Layer 10 of a small transformer language model trained on English Wikipedia (15 layers, counted from 0, width 64).
A neuron's activation on a vector x is GELU(weights . x), where the dot is the dot product.
The model reads these tokens: " countries" ".\n\n" "==" "L" "ife" "==\n" "Pro" "fess" "or" " Kel" "sey" " At" "ang" "am" "uer" "im" "o" " Harris" "on" " was" " born" " in" " Ab" "onn" "em" "a" "," " R" "ivers" " State" "," " on"

The vector x that enters this layer's MLP at each token. A number n stands for (n - 500) times 0.0081.
0 " countries": 513 440 488 533 367 578 609 548 465 759 484 621 370 212 538 563 418 505 659 623 555 826 402 357 414 328 513 523 596 632 263 605 461 432 220 393 789 398 672 608 623 578 451 643 426 709 261 490 362 451 537 480 518 534 477 459 391 241 494 524 573 387 497 557
1 ".\n\n": 531 515 511 536 389 566 674 575 449 792 470 556 385 214 431 579 471 440 695 592 553 717 462 364 474 380 584 573 682 546 258 634 451 364 260 484 738 419 692 551 621 530 448 709 339 759 272 506 373 319 471 439 473 462 441 434 515 239 443 527 598 409 570 513
2 "==": 512 516 553 570 334 623 792 584 487 772 488 563 515 270 391 518 391 365 601 583 517 566 457 246 513 425 619 542 625 478 303 571 420 374 294 621 640 367 592 482 613 565 448 727 337 798 212 544 446 451 512 439 488 442 633 409 478 187 422 650 569 456 554 556
3 "L": 625 551 498 359 467 611 831 456 572 590 450 441 519 356 482 564 489 312 537 571 640 513 571 97 540 430 696 574 738 488 254 513 417 300 479 591 702 669 653 380 491 488 464 735 480 576 308 568 386 444 524 452 496 331 589 378 589 339 291 613 429 378 507 638
4 "ife": 360 568 551 394 450 606 921 524 586 607 430 556 487 397 501 617 363 482 538 435 544 509 440 62 556 494 611 582 729 473 221 500 558 340 356 666 581 587 554 499 469 526 421 833 390 625 338 473 376 533 590 446 419 289 459 430 608 385 466 519 645 357 611 597
5 "==\n": 435 618 487 407 454 599 673 627 487 765 533 521 389 272 419 674 491 366 709 590 558 661 446 313 596 418 576 636 637 507 307 612 482 352 347 487 597 451 666 465 602 455 509 639 312 796 262 542 298 329 509 402 431 422 374 380 552 319 367 576 658 403 678 550
6 "Pro": 557 551 454 361 487 727 732 473 781 812 521 553 395 331 351 756 385 360 380 575 573 454 539 197 565 491 619 453 582 515 232 485 610 196 443 494 614 538 602 503 567 383 334 566 430 678 255 632 566 468 612 422 412 389 639 486 490 443 385 545 637 411 514 537
7 "fess": 554 410 567 336 442 807 932 569 612 486 517 522 322 381 446 763 486 617 623 380 516 637 447 242 612 498 385 410 534 619 263 564 495 221 382 463 601 483 608 469 629 406 437 728 429 566 253 637 438 534 517 404 411 379 681 402 592 535 441 567 560 440 483 348
8 "or": 458 595 568 298 362 684 751 760 708 561 384 658 281 442 590 683 426 363 484 522 581 495 480 353 649 607 477 399 756 623 160 546 426 180 454 478 587 453 499 561 749 485 352 660 306 522 326 511 419 463 569 422 372 494 536 445 485 540 531 454 538 423 554 462
9 " Kel": 434 556 359 453 574 811 711 656 581 569 470 530 308 243 384 594 676 507 422 459 538 552 492 219 530 519 429 494 777 488 221 579 411 182 428 522 570 509 688 557 713 420 371 589 504 604 204 519 529 425 665 547 369 530 642 432 608 459 481 363 555 371 558 518
10 "sey": 383 547 442 389 391 638 756 630 614 534 475 559 520 241 431 684 487 434 420 307 608 645 434 170 627 616 528 409 765 606 194 592 524 379 429 497 465 421 617 517 694 542 478 708 438 520 297 563 446 418 610 514 318 360 720 553 701 425 455 350 621 480 446 449
11 " At": 511 655 454 229 571 683 648 690 580 503 345 431 410 373 440 486 397 407 560 490 640 703 469 251 550 559 499 484 648 572 196 675 481 131 434 551 618 391 613 621 722 608 544 539 541 549 311 559 435 341 563 336 341 462 638 411 680 417 300 556 668 464 580 493
12 "ang": 542 546 464 263 498 565 755 579 628 501 374 522 299 578 327 657 520 411 604 447 564 721 378 204 614 553 412 436 761 483 87 635 615 361 378 640 480 430 509 551 602 514 519 569 369 484 293 630 630 462 594 508 372 497 506 294 676 369 472 462 714 490 507 597
13 "am": 497 539 400 341 456 555 814 699 539 511 352 541 372 502 447 659 439 436 505 493 602 585 399 266 621 506 494 387 778 541 134 651 619 400 376 678 483 542 569 352 667 596 458 503 277 335 347 621 583 368 657 580 389 535 605 393 658 388 508 347 686 368 595 505
14 "uer": 492 419 490 299 386 662 738 709 685 640 415 512 348 365 291 726 502 496 475 498 644 618 385 325 677 601 632 533 671 504 193 499 530 258 451 388 640 416 691 592 638 590 509 622 328 453 354 530 486 411 679 509 395 430 523 323 563 458 383 369 643 427 648 337
15 "im": 593 562 421 363 382 715 742 774 543 586 270 600 314 312 389 706 475 435 477 457 612 486 570 345 620 520 495 480 656 626 198 500 626 296 415 479 478 514 556 404 678 536 615 597 272 416 232 518 627 535 712 508 488 424 606 406 526 449 591 335 617 404 591 330
16 "o": 591 606 475 308 349 753 664 615 714 480 304 532 397 353 430 729 508 354 513 525 584 549 497 219 676 543 516 423 732 598 294 547 599 334 440 362 518 369 760 454 642 518 614 695 314 481 324 495 468 495 607 409 475 506 611 412 530 329 456 383 641 468 639 295
17 " Harris": 661 607 633 379 355 662 738 713 533 514 336 369 405 215 468 682 440 521 538 519 566 614 490 253 603 575 502 418 588 586 254 584 446 326 477 552 495 406 787 494 636 546 482 713 506 509 262 534 541 517 655 435 294 502 643 437 686 317 362 361 581 364 484 352
18 "on": 588 532 525 352 348 667 696 723 690 534 417 481 306 262 409 766 471 368 424 423 628 613 445 282 588 653 468 370 726 500 142 566 508 383 475 440 546 532 566 534 743 615 554 709 367 502 255 531 532 463 610 455 393 513 516 441 615 374 465 357 605 400 636 437
19 " was": 540 620 520 382 397 744 702 747 479 769 437 590 343 161 442 456 445 346 686 476 656 618 470 372 543 466 538 424 511 512 394 519 530 338 455 465 572 526 722 549 687 670 562 521 229 539 165 474 507 334 506 419 475 470 583 507 605 349 474 627 565 324 579 405
20 " born": 580 560 532 457 378 686 687 641 532 641 565 599 537 233 433 587 584 497 654 327 637 561 460 333 638 518 590 541 541 536 139 544 586 442 531 583 487 640 659 641 694 497 561 531 397 646 144 620 387 259 517 334 432 491 490 383 556 245 413 456 454 256 505 426
21 " in": 503 519 526 390 407 577 602 741 518 566 602 598 543 241 426 589 567 316 626 439 627 517 391 406 594 554 624 545 642 464 23 585 445 238 440 543 571 662 648 667 696 591 597 506 453 642 268 516 403 247 452 331 495 519 589 421 579 332 295 468 638 442 527 508
22 " Ab": 573 572 435 342 579 563 765 697 628 651 413 491 428 345 310 536 489 651 479 469 538 491 453 243 447 482 516 653 738 481 95 604 415 295 455 590 580 616 565 451 661 528 413 426 536 660 219 560 594 361 504 266 355 501 488 386 658 467 463 440 748 604 427 604
23 "onn": 564 597 540 290 354 486 891 474 543 468 689 460 387 375 449 637 428 631 580 428 667 462 419 195 610 538 581 399 788 447 227 450 542 314 340 531 465 686 667 385 630 609 424 681 513 499 457 609 507 286 621 449 332 444 518 400 572 418 430 538 724 608 367 434
24 "em": 607 580 484 281 437 659 720 716 605 462 431 533 404 313 425 588 264 524 623 462 629 422 439 159 521 530 607 524 822 538 106 452 577 384 450 537 362 747 518 379 623 625 443 654 424 440 441 499 512 427 708 411 375 480 541 509 622 436 588 468 602 508 470 352
25 "a": 492 616 508 454 379 601 612 667 638 385 417 456 414 269 437 651 571 387 574 472 694 504 439 64 569 603 537 481 932 553 248 566 593 411 395 492 484 714 616 427 601 571 601 608 396 485 395 464 395 367 603 357 413 494 585 499 483 418 470 397 620 426 645 381
26 ",": 527 649 566 419 350 589 660 743 551 609 525 618 477 118 253 530 483 421 672 365 552 573 474 229 637 489 632 492 698 438 333 663 486 387 430 537 511 620 718 421 588 666 530 480 333 517 361 573 440 283 525 385 424 407 581 450 630 425 411 367 712 337 684 460
27 " R": 446 691 436 449 457 636 619 563 613 615 475 407 330 196 424 570 428 550 383 603 532 478 640 120 621 465 556 581 790 499 327 540 584 254 448 564 555 769 720 369 707 596 514 428 553 547 357 410 518 311 561 332 543 517 584 451 562 406 393 403 702 329 513 479
28 "ivers": 498 504 623 251 381 719 719 496 549 471 444 432 504 265 310 616 401 574 498 301 519 631 584 103 476 587 756 630 632 487 319 547 726 350 382 682 459 588 544 449 529 546 575 608 525 321 293 459 599 356 697 457 546 434 604 461 626 474 512 510 675 492 438 302
29 " State": 459 529 639 347 273 588 723 609 626 509 323 583 319 321 462 503 421 434 433 406 534 643 516 174 513 503 610 510 664 397 247 768 755 387 369 641 532 588 688 528 588 560 566 716 507 546 374 370 546 460 595 426 415 489 662 292 531 368 477 470 600 328 690 347
30 ",": 606 617 582 367 333 590 765 747 583 646 431 643 472 278 207 411 523 395 659 345 528 628 634 268 649 490 588 478 614 362 332 681 523 446 404 600 533 553 722 472 484 561 459 497 396 437 397 573 429 288 570 336 465 461 556 394 629 383 424 417 693 301 731 425
31 " on": 633 529 566 373 425 594 628 620 608 500 478 526 347 361 231 677 561 393 632 310 598 636 422 431 557 558 611 490 603 474 152 562 557 238 400 590 586 631 654 713 738 437 608 443 454 599 319 504 412 258 570 242 483 410 576 391 677 293 394 538 660 490 597 472

Each question shows the input weights of one neuron of the MLP. A number n stands for (n - 500) times 0.0016.

n90: 535 605 512 537 661 371 443 449 603 554 638 440 567 394 406 446 541 352 745 389 520 459 649 549 493 536 501 475 396 472 546 542 657 742 253 280 620 404 531 555 579 599 704 194 691 370 452 442 413 595 454 362 548 498 561 292 560 512 609 535 496 465 534 475
On which three tokens does it fire most, strongest first? 30 ",", 31 " on", 26 ","

n76: 542 531 516 567 433 366 358 520 558 594 457 687 289 330 621 479 475 654 464 408 323 490 391 444 439 532 364 666 401 540 622 791 410 547 530 574 511 558 431 430 599 363 497 548 560 387 737 582 633 630 461 559 489 526 413 583 425 381 406 704 232 405 593 457
It fires most on token 29 " State"

n121: 622 576 500 360 652 440 449 640 374 487 472 370 637 622 372 691 565 317 659 455 540 466 374 915 618 471 504 352 527 437 481 368 226 599 353 373 634 393 527 519 443 723 576 416 517 629 396 494 369 573 633 421 434 452 478 302 574 446 677 686 496 442 504 411
It fires most on token 31 " on"

n247: 639 462 674 393 611 406 660 333 478 486 470 437 756 533 477 715 499 454 598 380 488 657 742 491 483 517 487 594 405 524 549 506 449 475 449 389 461 481 514 371 534 280 476 369 451 529 499 458 387 550 599 655 367 623 634 503 404 439 534 568 593 472 402 497
On which token does it fire most, and how strongly? 7 "fess", at about 1.3

n33: 584 495 642 448 545 471 583 577 572 486 393 400 553 601 594 691 380 682 502 454 346 624 585 555 392 471 427 627 547 452 711 348 414 577 348 602 381 409 555 665 522 309 378 465 429 581 336 417 456 527 528 465 522 544 513 417 269 606 623 443 466 496 520 570
It fires most on token 7 "fess"

n6: 450 498 677 721 563 494 396 491 528 514 665 439 489 384 437 449 570 495 376 627 391 447 533 410 317 552 534 535 599 462 561 435 476 531 434 464 425 552 445 536 559 594 322 376 474 608 496 600 418 526 433 539 548 427 569 501 590 579 457 527 469 553 468 347
On which token does it fire most, and how strongly? 27 " R", at about 0.45

n104: 539 451 676 569 676 318 411 435 578 471 485 632 453 515 497 361 391 309 605 706 453 584 426 678 578 570 450 730 358 508 515 353 506 539 524 53 254 682 540 468 626 649 389 587 495 413 462 294 545 557 603 549 411 509 547 652 679 592 416 471 585 325 502 408
It fires most on token 19 " was"

n1: 612 484 603 610 549 504 474 470 571 503 696 331 417 443 527 351 402 501 751 542 551 256 350 272 464 532 509 564 333 476 560 492 436 568 508 435 636 549 381 574 607 533 601 417 514 461 555 372 599 509 750 612 466 554 420 470 437 579 490 451 502 568 412 436
On which token does it fire most, and how strongly? 24 "em", at about 0.59

n282: 745 321 552 666 557 582 480 521 500 418 404 528 632 426 658 508 609 485 586 622 442 249 540 543 226 479 513 386 473 270 520 489 335 374 580 506 626 328 518 474 468 547 749 495 480 657 447 619 619 584 612 375 482 445 419 507 449 388 469 474 356 469 558 469
On which token does it fire most, and how strongly? 2 "==", at about 1.1

n5: 596 288 560 588 456 228 624 245 376 506 751 711 650 610 406 367 611 557 734 520 441 445 513 693 379 445 484 341 403 542 581 229 534 433 623 467 295 681 486 603 637 349 520 530 682 708 478 390 413 266 514 367 557 589 484 693 374 369 553 324 751 578 418 425
It fires most on token 23 "onn"

n149: 508 608 485 423 741 427 436 582 609 420 458 487 482 357 483 546 450 562 286 585 425 487 563 456 600 577 360 323 473 441 432 599 381 646 303 494 482 396 463 560 515 539 557 392 589 530 469 302 577 634 588 680 613 381 504 464 491 685 469 592 561 552 424 532
It fires most on token 9 " Kel"

n298: 446 375 622 503 563 413 63 553 623 458 563 468 499 447 409 372 237 415 738 471 607 499 462 561 606 674 554 344 408 531 610 432 386 389 418 611 714 494 475 664 493 693 766 425 585 580 436 641 414 511 521 445 493 478 131 562 596 508 443 699 359 476 580 472
It fires most on token 31 " on"

n170: 485 500 584 690 646 399 526 703 512 446 379 619 383 539 625 394 355 515 373 508 437 320 475 394 487 696 228 516 253 617 506 558 564 628 365 502 583 522 397 635 471 571 451 597 522 529 568 426 571 394 720 535 522 349 209 684 506 337 403 588 508 595 347 527
On which token does it fire most, and how strongly? 4 "ife", at about 0.11

n57: 303 409 517 621 637 495 468 468 660 430 554 631 472 574 471 577 505 362 602 674 362 449 398 473 449 460 613 489 460 396 406 507 535 425 614 386 476 468 458 442 457 508 469 593 684 418 307 514 343 550 732 636 487 354 539 747 536 658 458 509 504 247 531 533
It fires most on token 6 "Pro"

n18: 477 589 634 604 544 488 473 518 456 520 462 428 513 317 564 540 576 615 470 653 368 491 502 594 280 605 421 393 300 531 511 448 532 426 413 348 444 438 729 410 796 523 587 416 588 487 575 405 463 587 562 358 491 485 595 511 406 578 451 468 383 578 632 364
It fires most on token 17 " Harris"

n227: 512 424 584 462 528 402 321 419 493 587 367 581 498 416 290 457 389 387 543 588 321 672 600 628 598 704 414 512 483 243 535 435 504 579 564 371 444 458 431 460 456 512 420 501 481 662 523 487 564 573 441 664 537 584 790 598 508 424 456 507 593 468 525 699
It fires most on token 2 "=="

n236: 450 380 449 686 592 545 482 515 379 722 579 587 329 458 450 369 729 446 435 491 438 608 476 463 594 595 333 419 336 600 518 560 315 535 466 338 485 530 655 655 464 599 399 520 591 542 439 403 481 587 522 476 472 553 349 572 556 672 424 357 375 487 667 600
On which token does it fire most, and how strongly? 9 " Kel", at about 1.9

n264: 420 574 477 222 435 484 379 441 363 582 683 516 490 480 486 516 509 698 775 575 478 373 411 426 475 566 531 514 386 478 497 440 420 552 606 662 473 498 437 330 393 579 547 523 508 605 544 340 553 760 625 509 581 556 490 473 345 375 554 493 452 655 487 484
It fires most on token 24 "em"

n92: 350 541 376 576 526 398 587 447 526 678 666 475 597 433 561 281 589 552 361 384 508 490 465 565 615 464 483 552 435 482 408 515 575 497 482 296 534 297 500 530 529 627 658 406 575 450 458 447 524 574 460 619 421 573 706 417 633 473 559 326 574 635 450 473
It fires most on token 10 "sey"

n231: 538 619 293 541 595 474 465 411 162 586 492 542 529 484 541 582 355 462 600 804 614 570 637 626 300 555 317 548 538 509 597 472 633 641 723 568 525 594 294 334 500 498 473 549 696 403 451 469 498 411 162 682 331 347 594 465 458 303 519 643 174 480 533 702
It fires most on token 3 "L"

n162: 498 402 574 571 522 340 563 514 444 319 323 526 628 639 378 710 366 629 519 585 444 498 523 610 632 429 539 562 488 538 526 583 512 542 490 354 598 321 587 479 509 522 440 334 337 614 582 313 612 298 566 586 429 649 519 332 453 545 522 337 582 474 475 605
On which token does it fire most, and how strongly? 13 "am", at about 1

n156: 465 605 477 554 562 430 473 533 488 413 456 502 515 463 594 444 518 561 374 547 403 607 314 407 573 596 516 566 615 480 512 509 419 646 499 493 556 328 429 619 486 573 537 473 519 450 441 517 434 652 352 351 569 390 555 620 562 487 679 411 666 489 413 345
It fires most on token 10 "sey"

n99: 360 562 647 801 654 487 373 714 529 465 731 613 371 448 455 523 547 490 446 749 436 400 368 553 398 369 559 481 431 521 576 459 511 450 465 255 550 486 430 380 535 190 556 560 332 648 453 536 446 553 547 514 486 360 236 572 425 600 688 601 315 499 452 594
Its two highest activations, in order, are on tokens 5 "==\n", 0 " countries"

n194: 379 363 534 361 525 487 626 447 400 498 636 523 544 665 652 478 760 463 492 544 550 473 510 569 340 446 687 406 648 527 696 229 382 384 610 457 606 483 396 378 387 482 535 481 552 524 703 549 436 331 571 356 458 522 537 486 395 586 475 512 497 473 513 357
On which token does it fire most, and how strongly? 23 "onn", at about 0.16

n36: 664 495 557 560 581 484 533 496 579 484 537 382 511 491 426 480 445 652 516 459 611 464 372 570 542 534 551 533 517 628 501 419 407 475 391 422 587 474 561 545 509 451 441 417 540 399 434 617 589 570 440 460 518 313 521 407 366 584 567 562 396 449 596 463
It fires most on token 7 "fess"

n242: 464 309 492 516 544 458 452 684 466 141 387 714 551 492 478 425 554 407 658 488 451 636 407 470 512 386 464 479 446 446 435 569 398 478 662 469 573 606 461 555 551 625 720 571 608 493 550 679 307 701 514 514 470 513 282 559 555 722 431 326 421 522 496 446
It fires most on token 21 " in"

n120: 362 359 623 566 551 580 392 557 509 502 562 422 553 426 479 321 391 426 442 523 540 427 409 566 529 508 492 643 457 590 639 459 436 475 571 478 629 617 445 733 420 503 605 468 490 364 358 579 446 607 539 515 465 546 458 520 609 395 337 396 416 554 392 633
It fires most on token 21 " in"

n46: 536 440 539 480 586 497 507 529 455 474 550 479 458 528 459 523 572 486 462 485 520 415 465 298 627 625 563 323 384 526 583 474 607 471 656 504 416 595 539 420 390 401 546 471 545 358 501 533 606 418 505 451 432 503 564 489 583 609 633 359 459 483 510 468
On which token does it fire most, and how strongly? 28 "ivers", at about 1.4

n152: 706 457 439 544 541 468 527 367 486 554 513 491 553 586 565 495 592 520 427 471 384 430 608 480 201 392 654 640 482 577 549 552 410 640 502 304 604 663 487 648 408 269 543 585 606 523 500 496 476 476 464 504 656 377 347 418 333 458 493 463 517 606 400 471
It fires most on token 3 "L"

n66: 588 586 400 556 681 427 387 570 476 481 438 442 515 462 570 496 409 495 563 615 492 464 557 433 286 646 484 667 319 461 628 410 395 667 568 459 422 441 544 468 373 320 452 564 431 574 373 663 435 520 651 346 610 591 490 695 442 289 598 343 501 657 770 573
It fires most on token 5 "==\n"

n89: 796 539 470 436 546 295 576 676 512 550 519 674 518 544 508 613 524 563 665 483 503 494 388 583 364 344 515 497 560 567 523 498 439 606 292 325 339 552 390 482 489 402 666 343 571 535 590 670 371 632 446 317 490 401 466 525 478 598 436 327 517 492 519 567
It fires most on token 22 " Ab"

n24: 511 492 544 549 537 439 379 628 515 562 339 468 482 527 546 334 554 522 526 623 492 525 653 474 420 432 306 519 495 493 491 468 541 506 754 498 558 462 385 474 544 439 445 473 428 412 474 493 518 366 587 430 610 551 564 462 584 463 549 539 303 477 597 531
It fires most on token 19 " was"

n270: 453 499 475 433 451 376 521 634 388 413 440 710 653 452 413 665 448 507 584 336 541 634 497 471 577 466 379 415 354 449 526 525 352 496 489 636 463 440 464 382 584 623 580 479 507 558 540 572 584 517 576 476 619 528 125 648 508 690 440 575 269 360 529 692
On which three tokens does it fire most, strongest first? 26 ",", 30 ",", 20 " born"

n25: 579 379 468 607 623 429 383 632 396 472 633 439 415 384 604 423 507 578 605 510 431 502 486 467 608 578 478 533 555 536 378 466 438 674 570 490 505 380 405 560 448 503 614 430 528 526 327 546 648 415 449 338 425 556 506 501 357 720 577 344 519 641 488 625
On which token does it fire most, and how strongly? 22 " Ab", at about 1.1

n73: 361 456 568 644 221 406 264 440 434 666 591 424 434 440 609 483 422 432 578 641 476 619 440 630 367 372 393 586 592 545 642 519 392 622 387 526 627 319 643 536 524 645 417 576 610 654 362 298 400 385 478 824 588 425 644 436 441 423 629 529 475 489 432 569
Its two highest activations, in order, are on tokens 0 " countries", 1 ".\n\n"

n70: 445 574 381 619 492 448 257 372 251 421 636 639 671 429 637 519 447 557 514 474 534 427 525 610 657 609 445 224 792 553 187 388 503 438 461 384 403 357 478 551 515 660 612 422 637 529 394 645 479 540 383 502 473 486 583 584 439 487 672 521 431 541 400 451
Its two highest activations, in order, are on tokens 10 "sey", 21 " in"

n122: 341 561 364 641 559 528 352 370 375 491 502 497 599 418 574 527 546 481 623 555 535 611 492 376 467 591 430 635 555 570 557 583 536 516 483 456 525 474 512 396 483 522 357 439 452 658 460 399 413 500 516 643 471 622 448 563 450 363 527 433 533 641 457 585
It fires most on token 0 " countries"

n203: 660 441 435 513 491 475 496 478 562 459 502 421 236 429 379 620 499 532 595 494 467 503 492 601 561 611 431 550 565 407 632 475 459 587 487 324 516 401 438 415 569 646 409 608 352 671 507 621 525 632 321 602 501 445 458 815 392 419 471 556 509 629 458 459
It fires most on token 1 ".\n\n"

n224: 364 335 540 516 578 604 409 475 517 501 443 409 427 628 604 487 484 379 596 609 518 475 601 500 506 486 567 370 330 462 720 409 509 476 633 418 584 406 480 346 602 542 792 529 389 608 460 632 464 463 464 689 480 563 476 475 590 370 379 709 433 373 568 540
On which token does it fire most, and how strongly? 19 " was", at about 1

n237: 503 373 495 408 447 378 474 456 540 263 629 507 510 501 536 500 530 551 572 430 570 602 561 432 495 426 332 577 376 688 445 360 670 722 405 582 662 390 461 592 448 421 385 487 529 342 329 476 582 582 510 560 674 458 474 562 360 594 559 583 620 474 532 343
On which token does it fire most, and how strongly? 28 "ivers", at about 1